Layer 2 of a small transformer language model trained on English Wikipedia (11 layers, counted from 0, width 64).
A neuron's activation on a vector x is SiLU(gate . x) times (in . x), where the dot is the dot product.

Input weights of the MLP neurons that the questions are about. A number n stands for (n - 500) times 0.0011.
n8 gate: 571 286 489 828 432 278 772 530 686 472 554 449 223 464 303 448 628 418 428 499 293 505 532 540 333 282 431 550 637 489 719 493 547 510 585 561 734 429 402 643 476 479 563 312 701 513 564 426 623 328 240 453 351 503 727 536 562 682 473 329 403 501 681 195
n15 gate: 600 624 575 240 328 149 656 380 547 599 751 570 443 354 503 811 345 367 600 443 248 552 626 193 553 472 729 444 532 387 566 528 432 388 433 627 431 395 752 519 601 478 516 169 320 784 378 507 609 342 768 540 354 450 500 465 346 291 253 431 593 594 756 509
n27 gate: 660 814 455 684 474 518 464 378 515 723 718 614 543 511 421 506 288 493 786 629 488 613 533 556 752 629 464 575 558 315 462 665 486 430 593 374 325 517 811 489 554 541 513 859 774 401 598 683 660 372 622 636 379 521 603 708 556 629 519 531 412 453 666 547
n31 gate: 227 609 425 506 464 564 804 529 594 309 625 570 627 294 510 578 389 722 626 145 569 462 523 620 282 725 438 437 656 424 433 416 405 312 776 451 467 668 309 370 537 502 354 491 414 621 577 298 772 500 482 796 211 408 384 422 404 409 289 463 640 334 367 719
n53 gate: 424 519 402 484 475 663 324 491 388 618 484 545 408 473 434 483 407 680 699 570 473 460 347 567 353 552 558 247 326 534 549 283 616 507 563 529 438 491 311 436 529 325 543 581 276 749 699 186 715 292 544 291 699 883 471 405 246 536 509 275 520 670 429 661
n59 gate: 539 538 618 772 381 489 387 489 420 545 370 429 317 853 305 489 574 510 452 478 640 580 804 512 494 414 263 559 422 500 487 569 361 184 691 646 221 551 491 751 458 533 601 419 379 578 484 390 560 465 497 511 204 482 155 404 426 586 721 407 561 407 521 406
n66 gate: 559 462 563 626 172 458 614 475 385 781 402 427 700 360 274 549 519 381 515 478 489 495 683 414 613 430 598 295 693 458 291 515 724 417 454 445 587 602 674 430 322 392 458 462 654 466 301 111 499 552 623 574 360 707 458 256 578 840 525 365 470 446 698 549
n79 gate: 598 367 226 628 177 730 519 564 700 464 586 588 555 235 46 761 351 627 436 548 319 284 404 705 490 775 299 366 109 434 360 364 757 346 426 518 323 422 328 614 407 368 236 569 485 461 473 746 641 700 821 696 381 609 430 596 389 819 631 502 326 397 380 509
n108 gate: 618 539 501 527 384 547 598 455 470 629 667 420 428 434 579 448 669 163 578 450 323 544 808 758 401 585 497 688 396 175 662 400 559 534 777 724 380 841 485 488 453 513 504 469 382 386 798 503 707 515 416 505 610 594 534 543 529 488 533 637 403 486 382 659
n113 gate: 367 263 368 504 394 509 479 367 615 398 524 671 390 575 128 440 464 571 547 446 474 456 643 598 355 320 233 290 227 691 638 375 437 338 308 437 425 418 415 308 334 430 457 369 624 381 498 547 545 538 502 595 106 424 781 369 471 336 506 583 400 577 660 498
n120 gate: 538 528 370 348 396 483 483 530 435 557 666 642 378 435 583 839 225 324 526 403 465 716 599 593 810 589 586 605 334 120 526 415 413 534 625 356 793 635 601 723 440 442 560 641 533 517 370 601 219 585 776 561 619 440 392 655 443 587 710 541 486 686 445 540
n133 gate: 505 637 365 432 502 507 463 671 712 508 540 816 672 550 466 323 567 438 522 274 208 311 347 304 490 421 627 536 324 538 462 397 336 301 327 222 518 330 435 397 590 443 300 496 274 630 686 579 397 300 270 655 310 623 448 591 292 712 566 635 436 592 501 288
n141 gate: 520 648 353 742 365 553 838 654 522 272 523 610 374 585 212 416 439 579 442 274 502 437 277 640 213 695 398 527 525 557 423 401 244 700 655 721 536 711 769 628 319 439 599 408 528 540 672 363 404 464 512 471 520 248 255 433 492 792 416 545 639 419 544 498
n146 gate: 602 396 568 284 652 353 532 584 336 486 406 516 475 637 462 421 282 418 325 492 604 514 440 650 515 717 396 347 449 272 466 340 512 340 708 496 379 628 417 299 499 211 514 579 431 603 538 742 526 333 413 491 423 785 628 460 438 429 642 511 626 535 566 632
n149 gate: 621 230 558 349 492 447 447 675 282 436 468 484 140 681 214 392 437 656 588 307 484 611 435 603 487 525 432 424 405 495 500 757 454 454 648 360 208 303 638 619 381 533 252 495 410 569 624 471 333 452 295 416 447 725 766 471 447 349 472 366 558 292 334 541
n160 gate: 473 369 649 504 373 563 644 521 568 489 380 549 382 401 370 585 690 704 181 555 227 498 574 517 421 362 820 358 688 619 402 505 237 469 534 495 533 657 712 675 644 423 564 514 516 390 597 498 511 347 326 527 567 354 369 544 452 996 689 442 406 272 417 602
n191 gate: 367 317 602 459 456 353 466 446 357 422 272 286 395 507 918 331 683 612 439 193 454 444 528 560 546 319 602 600 530 535 410 387 711 483 692 532 254 412 371 193 445 629 604 419 411 456 411 724 548 169 575 731 693 720 571 622 339 530 651 651 621 277 354 540
n8 in: 403 382 394 577 510 419 354 764 224 719 717 665 575 308 274 349 486 467 562 683 378 464 282 497 515 600 307 335 428 554 528 534 655 490 635 412 408 369 492 513 662 556 432 481 499 391 672 518 637 590 548 692 350 353 297 472 688 529 528 586 336 457 484 477
n15 in: 644 549 407 578 393 799 756 697 609 314 559 447 514 737 474 571 807 651 520 384 513 422 354 443 755 586 845 432 517 550 513 508 539 569 469 683 500 333 352 422 409 538 274 600 582 579 368 427 517 634 783 372 475 370 750 427 620 284 419 367 323 616 469 647
n27 in: 439 594 466 357 461 626 633 552 651 469 524 471 447 447 664 609 446 645 171 335 410 337 600 547 565 452 368 567 637 390 387 407 491 418 521 627 682 504 417 458 440 347 636 696 697 366 505 725 495 623 427 477 786 853 136 551 373 516 519 398 578 773 496 429
n31 in: 261 456 370 543 696 471 754 521 444 442 378 518 372 441 735 400 443 472 305 181 657 516 419 551 177 364 700 573 591 469 705 279 567 474 483 444 341 466 484 765 536 331 465 478 339 390 631 422 674 311 392 498 594 634 456 589 777 301 457 345 430 476 748 642
n53 in: 602 628 694 648 478 778 436 432 497 761 672 650 454 482 146 524 594 753 550 517 476 440 493 606 533 544 457 436 463 605 614 501 674 419 422 644 532 612 585 399 410 385 369 561 296 602 689 509 279 691 752 463 528 701 327 490 319 353 441 431 468 558 433 641
n59 in: 237 218 579 551 661 498 501 673 626 283 612 786 626 446 521 359 696 369 531 215 495 708 432 547 606 362 569 396 499 362 556 578 403 421 214 451 501 557 279 340 215 564 508 568 479 583 371 610 543 577 570 409 261 372 600 354 617 416 652 558 579 628 585 377
n66 in: 703 526 575 824 496 666 393 499 514 636 604 332 315 424 360 657 777 691 545 524 484 481 480 510 257 575 376 622 531 645 503 555 292 340 671 510 420 374 491 388 454 261 421 530 433 762 505 452 387 693 635 358 648 242 377 694 599 320 374 345 466 540 550 363
n79 in: 560 868 270 342 400 475 403 453 90 690 472 408 468 478 666 350 542 529 755 641 337 740 590 432 334 592 549 785 482 282 421 532 454 420 218 617 383 388 207 674 573 503 412 295 517 260 439 536 436 319 722 584 856 463 400 580 356 504 690 518 641 752 631 409
n108 in: 83 518 636 493 755 591 285 478 704 643 439 410 434 517 630 458 205 398 675 405 652 602 411 696 713 553 479 572 600 691 474 327 489 527 421 553 546 593 602 523 431 602 455 700 355 764 699 503 528 432 384 621 557 520 254 443 442 518 722 516 539 665 514 639
n113 in: 485 679 600 551 854 552 528 445 682 499 598 556 591 614 371 206 532 360 266 429 723 695 319 511 547 489 686 512 503 756 514 702 616 589 390 595 346 776 386 582 469 302 542 665 353 503 608 388 653 390 412 771 491 385 580 504 453 507 641 483 656 517 461 442
n120 in: 561 519 260 446 478 417 540 383 289 600 443 330 734 386 558 603 398 507 247 509 556 358 614 480 306 553 515 573 409 490 545 739 508 602 456 528 320 552 535 571 330 609 526 796 726 469 576 716 636 788 663 274 604 329 447 680 475 401 567 601 365 160 661 583
n133 in: 396 680 376 329 451 518 630 433 410 375 579 430 711 415 507 807 551 613 657 580 606 553 435 518 119 466 553 571 613 614 545 293 587 393 425 405 267 404 461 479 744 234 487 393 476 526 458 491 624 157 491 549 399 442 596 753 557 424 571 378 557 398 601 460
n141 in: 480 349 619 392 373 518 693 488 485 600 579 462 743 413 547 347 464 481 308 566 614 354 330 613 673 337 649 562 474 486 451 684 657 580 296 281 927 613 664 220 404 347 306 565 801 596 477 686 406 486 539 553 369 384 455 421 620 605 460 567 39 498 659 451
n146 in: 439 372 656 633 532 352 327 425 599 695 737 676 654 459 725 348 531 264 651 324 549 694 576 500 620 572 744 642 636 549 490 295 204 416 606 502 640 477 348 470 603 430 433 472 460 561 483 459 579 599 416 451 521 551 534 371 622 542 491 584 397 606 701 571
n149 in: 450 260 579 490 262 326 357 910 456 661 501 308 514 491 526 629 422 831 565 646 516 481 454 401 576 731 337 531 546 394 507 564 255 732 403 395 463 284 527 488 750 530 467 374 426 689 483 384 562 554 453 740 449 499 469 312 413 446 414 469 761 345 608 491
n160 in: 631 458 580 509 365 526 482 547 641 265 192 228 629 533 475 309 405 468 246 634 431 452 480 704 445 672 396 434 154 582 320 679 520 574 618 104 300 524 501 647 408 229 705 694 444 530 587 549 404 664 325 516 497 570 488 375 337 768 277 327 633 522 285 604
n191 in: 336 372 527 501 521 246 639 311 643 594 430 544 579 346 542 584 394 484 523 722 321 472 389 477 459 508 420 534 507 543 455 293 430 643 414 357 679 503 364 379 242 364 498 646 602 248 691 631 409 449 502 322 429 324 372 423 391 418 167 601 552 168 567 534

Each question shows a token from some text and the vector x that enters the MLP there. A number n stands for (n - 500) times 0.0072.

"ic": 526 606 505 291 393 580 423 508 510 598 553 696 447 559 545 341 288 401 610 365 509 437 481 567 633 612 460 554 318 417 616 520 590 575 348 486 532 541 393 329 589 559 593 414 705 393 606 76 345 618 514 487 504 585 426 554 454 448 541 624 531 660 576 690
Which neuron lights up most? n53

" not": 578 582 634 578 682 523 511 298 492 437 348 656 448 613 356 518 457 524 420 370 495 411 742 329 490 656 531 662 503 599 437 562 674 526 538 373 429 416 479 605 291 495 371 605 557 217 403 410 615 710 575 373 479 599 469 573 735 415 437 300 667 524 609 457
Which neuron fires most, and how strongly? n66, at about 0.83

" 4": 408 569 590 573 737 495 208 355 470 424 505 423 710 493 518 648 388 382 648 587 462 550 497 459 478 346 324 340 515 468 456 477 446 649 578 667 575 724 364 508 577 569 477 707 597 462 644 476 602 634 585 475 600 618 487 486 580 254 469 396 464 640 703 428
Which three neurons fire most, strongest first? n108, n27, n53

" W": 557 453 549 473 546 537 363 466 591 575 481 452 476 678 586 612 388 229 434 568 534 489 286 386 487 456 515 497 562 580 423 503 546 490 371 418 424 454 377 354 643 588 433 564 460 672 534 596 695 678 458 234 567 517 573 531 936 576 526 484 449 460 501 330
Which two neurons fire most, strongest first? n79, n53

"–": 340 564 582 501 493 455 542 647 589 336 547 558 474 859 594 511 500 395 651 879 385 339 453 611 535 622 444 400 376 537 555 465 355 541 449 545 679 455 644 336 495 516 588 615 489 472 533 444 436 522 430 551 397 382 435 581 645 388 404 639 482 679 559 420
Which neuron fires most, and how strongly? n141, at about 0.56

"r": 665 623 370 498 512 501 368 586 430 781 501 538 452 425 604 396 653 438 521 392 521 384 366 484 587 539 754 411 630 622 566 564 336 309 517 324 502 410 445 538 643 292 305 574 424 436 233 360 488 481 584 719 648 458 561 452 613 385 337 631 468 562 547 383
Which neuron fires most, and how strongly? n15, at about 1.2

" 2": 367 675 714 582 735 458 302 383 465 549 556 462 730 549 480 660 488 399 587 630 492 437 504 438 491 362 370 422 501 536 422 518 500 546 613 687 467 727 397 517 567 548 513 702 507 542 620 455 642 651 615 439 595 674 450 501 570 301 432 334 429 600 749 375
Which three neurons fire most, strongest first? n53, n27, n108

" C": 575 300 532 241 605 348 265 402 582 701 513 518 375 806 523 605 541 307 580 439 605 419 433 548 413 460 558 552 550 522 654 423 473 623 364 495 580 461 456 294 613 446 751 486 626 676 412 500 586 420 540 430 580 478 503 563 712 506 538 581 375 481 510 510
Which neuron fires most, and how strongly? n146, at about 0.92

")": 465 844 643 516 441 504 403 402 484 290 629 311 523 639 522 432 571 472 465 735 368 385 457 644 574 581 575 354 488 590 501 596 566 596 443 514 595 564 203 794 453 467 484 335 345 583 434 369 462 436 350 462 540 336 556 471 595 530 631 388 435 477 323 504
Which neuron lights up most? n160

"al": 473 382 499 269 455 604 463 436 455 604 449 375 538 558 612 350 411 676 467 532 613 606 368 557 586 407 474 453 328 401 619 578 443 543 350 568 357 580 574 592 711 757 336 542 516 292 617 360 436 559 471 485 436 360 513 359 463 537 410 561 702 737 493 567
Which three neurons fire most, strongest first? n149, n66, n133

"u": 492 584 557 339 553 578 511 731 307 580 648 492 351 535 301 456 443 517 558 617 593 424 439 430 481 465 339 511 606 733 533 484 539 620 514 422 524 677 453 567 593 559 453 463 784 527 718 256 325 449 397 625 369 393 295 300 672 543 462 636 500 616 441 500
Which neuron fires most, and how strongly? n141, at about 2.2

"ale": 660 532 515 494 545 332 312 572 239 563 426 389 653 507 583 368 547 580 345 690 621 770 308 528 479 403 703 619 682 241 473 524 609 549 475 633 611 619 465 582 549 454 623 533 426 549 408 637 457 477 586 405 457 543 542 384 600 547 428 516 368 682 413 631
Which neuron lights up most? n146

"ator": 429 713 538 403 484 516 450 495 630 532 533 472 463 444 519 275 262 481 572 655 561 687 442 694 734 447 604 558 601 716 573 662 489 389 436 447 301 516 245 371 386 736 543 578 509 265 363 304 469 598 496 432 388 355 362 417 475 401 401 464 580 518 578 557
Which neuron lights up most? n113

" V": 460 575 510 537 857 392 312 539 616 632 530 549 565 811 543 538 456 523 449 443 546 402 381 391 465 557 524 567 543 444 501 391 477 514 625 341 701 366 407 451 687 495 670 552 371 478 538 466 510 421 688 503 487 466 360 326 797 442 636 613 458 532 506 338
Which two neurons fire most, strongest first? n146, n160

"f": 430 583 497 463 554 596 416 466 507 605 443 556 517 622 451 453 417 231 392 472 446 538 462 574 497 545 486 312 474 387 552 571 471 368 701 310 582 510 672 201 636 414 511 466 520 423 468 284 390 531 435 470 730 483 627 597 655 611 475 521 506 747 416 455
Which neuron lights up most? n146

"ior": 601 561 419 471 636 563 450 674 544 559 692 417 612 371 499 559 380 511 421 672 568 488 506 473 544 468 579 603 420 601 668 515 598 432 293 325 325 760 319 405 604 520 568 621 660 325 409 326 475 609 551 370 487 489 342 197 454 520 480 365 511 644 417 657
Which neuron lights up most? n53

"over": 689 470 577 518 459 604 731 432 444 554 284 538 466 447 429 560 436 549 517 753 591 591 562 616 459 462 640 730 644 485 698 756 336 572 412 605 377 534 557 417 634 595 595 525 538 397 330 519 519 565 498 466 396 315 491 674 415 129 493 498 361 470 453 403
Which two neurons fire most, strongest first? n15, n146

" In": 478 314 326 289 782 408 446 590 513 493 509 558 389 816 716 405 388 429 525 645 414 460 436 568 457 499 399 448 548 523 458 696 343 531 299 500 383 523 453 281 589 522 757 564 536 626 376 358 576 608 533 551 475 593 602 521 591 614 491 573 416 424 515 538
Which three neurons fire most, strongest first? n66, n149, n113

" K": 561 460 524 329 461 441 487 549 569 596 617 382 471 684 634 667 515 319 451 412 600 335 314 552 470 565 596 527 388 548 533 318 493 620 556 365 529 351 459 598 673 599 567 636 566 532 422 501 652 525 493 460 369 495 725 378 885 657 593 514 466 463 411 470
Which two neurons fire most, strongest first? n53, n146

" 1": 306 636 707 515 520 456 410 424 520 548 500 522 575 741 595 725 660 487 534 632 424 386 478 439 635 408 438 494 461 521 549 666 520 395 573 571 605 598 389 556 387 465 529 735 441 474 502 431 607 650 557 483 504 648 568 553 734 298 381 401 238 564 674 411
Which neuron fires most, and how strongly? n27, at about 0.42

" 10": 397 569 586 546 786 545 178 361 433 462 533 429 769 559 447 583 394 392 575 572 466 550 564 481 499 432 388 326 554 454 446 585 366 634 536 744 587 709 434 463 585 595 483 717 685 480 615 417 582 663 514 407 633 606 538 508 514 310 458 432 532 608 716 479
Which neuron lights up most? n27

" B": 572 317 423 407 504 613 336 345 545 722 475 408 555 786 507 613 469 334 459 511 659 384 456 485 540 463 496 451 473 570 577 328 537 621 616 549 632 340 455 441 700 447 624 494 472 647 505 599 506 467 566 408 481 341 507 435 895 489 488 384 450 549 590 521
Which two neurons fire most, strongest first? n79, n146

" att": 619 526 542 521 727 545 241 376 537 391 370 567 473 459 450 437 572 407 583 611 514 449 384 515 428 608 486 579 461 403 577 495 617 638 606 387 640 313 397 489 279 552 574 273 498 301 484 287 590 514 553 567 419 710 569 496 735 378 465 442 406 326 464 284
Which neuron lights up most? n8

"ull": 365 467 541 341 546 421 717 492 557 711 576 473 647 447 186 593 511 469 382 594 596 488 268 513 738 340 660 433 422 540 572 801 623 506 487 593 455 411 580 442 543 718 490 541 426 609 342 560 456 738 375 407 485 331 690 544 540 456 411 498 456 594 590 461
Which neuron lights up most? n15

" j": 622 293 699 411 628 596 580 385 461 690 335 289 626 767 533 526 561 370 518 495 583 430 482 516 478 690 617 543 469 588 397 479 466 663 705 570 661 323 264 479 497 610 350 519 537 501 377 445 390 495 617 469 387 363 654 489 732 558 617 542 535 535 412 440
Which neuron lights up most? n27

" sh": 702 353 748 464 407 436 558 83 548 553 426 538 594 510 622 594 543 308 562 549 640 372 387 466 469 579 444 541 565 659 454 396 597 659 628 454 495 383 271 336 384 655 498 496 549 458 370 556 508 559 641 452 535 604 561 629 786 444 552 388 587 477 426 357
Which two neurons fire most, strongest first? n191, n149

"198": 390 564 734 684 326 470 428 534 447 437 414 488 595 370 598 452 534 591 414 589 462 492 414 483 567 476 464 453 497 598 502 603 294 584 480 616 683 673 514 482 370 364 715 616 628 402 477 551 563 604 438 468 618 236 649 644 831 480 567 378 404 401 554 376
Which neuron fires most, and how strongly? n141, at about 1.5

"y": 513 416 539 359 338 484 429 533 439 612 666 404 632 609 545 494 325 358 521 461 726 571 529 577 494 498 517 449 232 501 411 503 508 508 416 588 153 628 563 528 640 590 698 586 432 609 597 341 467 655 319 406 473 536 545 707 464 361 425 475 463 685 465 552
Which two neurons fire most, strongest first? n108, n191

"og": 654 506 545 552 504 540 563 567 488 589 704 134 368 454 840 435 454 758 471 590 629 380 491 623 566 460 493 540 572 498 585 540 545 750 541 443 427 524 624 418 396 699 652 461 426 536 433 379 482 476 525 591 838 414 499 676 406 448 374 625 651 584 533 551
Which neuron lights up most? n59

"it": 557 378 584 377 462 597 412 464 534 634 717 556 376 523 280 264 664 602 469 702 350 590 559 336 541 324 497 403 547 476 508 637 609 624 300 605 552 399 512 510 565 577 425 368 741 659 427 460 478 454 667 436 606 687 327 529 688 311 545 343 550 599 536 446
Which neuron fires most, and how strongly? n15, at about 1.5

"arl": 680 631 477 496 587 370 406 598 373 359 752 430 597 408 634 483 409 617 607 749 552 454 417 588 545 413 502 614 670 369 622 257 488 637 439 350 561 628 455 375 567 619 475 654 542 476 244 675 662 429 649 527 644 531 592 305 540 418 488 465 453 601 434 334
Which neuron lights up most? n27

"\n": 319 490 558 470 610 416 472 460 497 204 561 534 494 641 444 489 585 444 507 706 476 440 443 633 505 425 369 583 319 536 710 550 622 700 533 590 466 388 556 538 313 133 604 374 562 714 458 337 421 424 473 299 411 410 561 418 678 327 375 381 535 496 495 575
Which three neurons fire most, strongest first? n113, n79, n27

"ro": 529 315 457 412 606 469 427 562 337 474 653 344 486 367 631 294 622 350 669 539 698 445 493 436 399 516 394 505 358 567 528 511 354 605 605 633 759 481 582 451 407 373 523 599 466 480 413 511 413 369 484 466 465 632 509 749 769 587 393 615 367 532 523 307
Which neuron lights up most? n8

" within": 547 504 316 273 622 422 703 469 533 473 538 453 547 823 667 538 576 545 405 512 375 407 525 578 434 547 587 504 390 523 509 696 483 556 226 648 358 572 409 473 404 539 699 630 617 472 383 524 427 599 579 579 517 619 485 705 497 555 550 309 392 441 407 664
Which three neurons fire most, strongest first? n8, n120, n66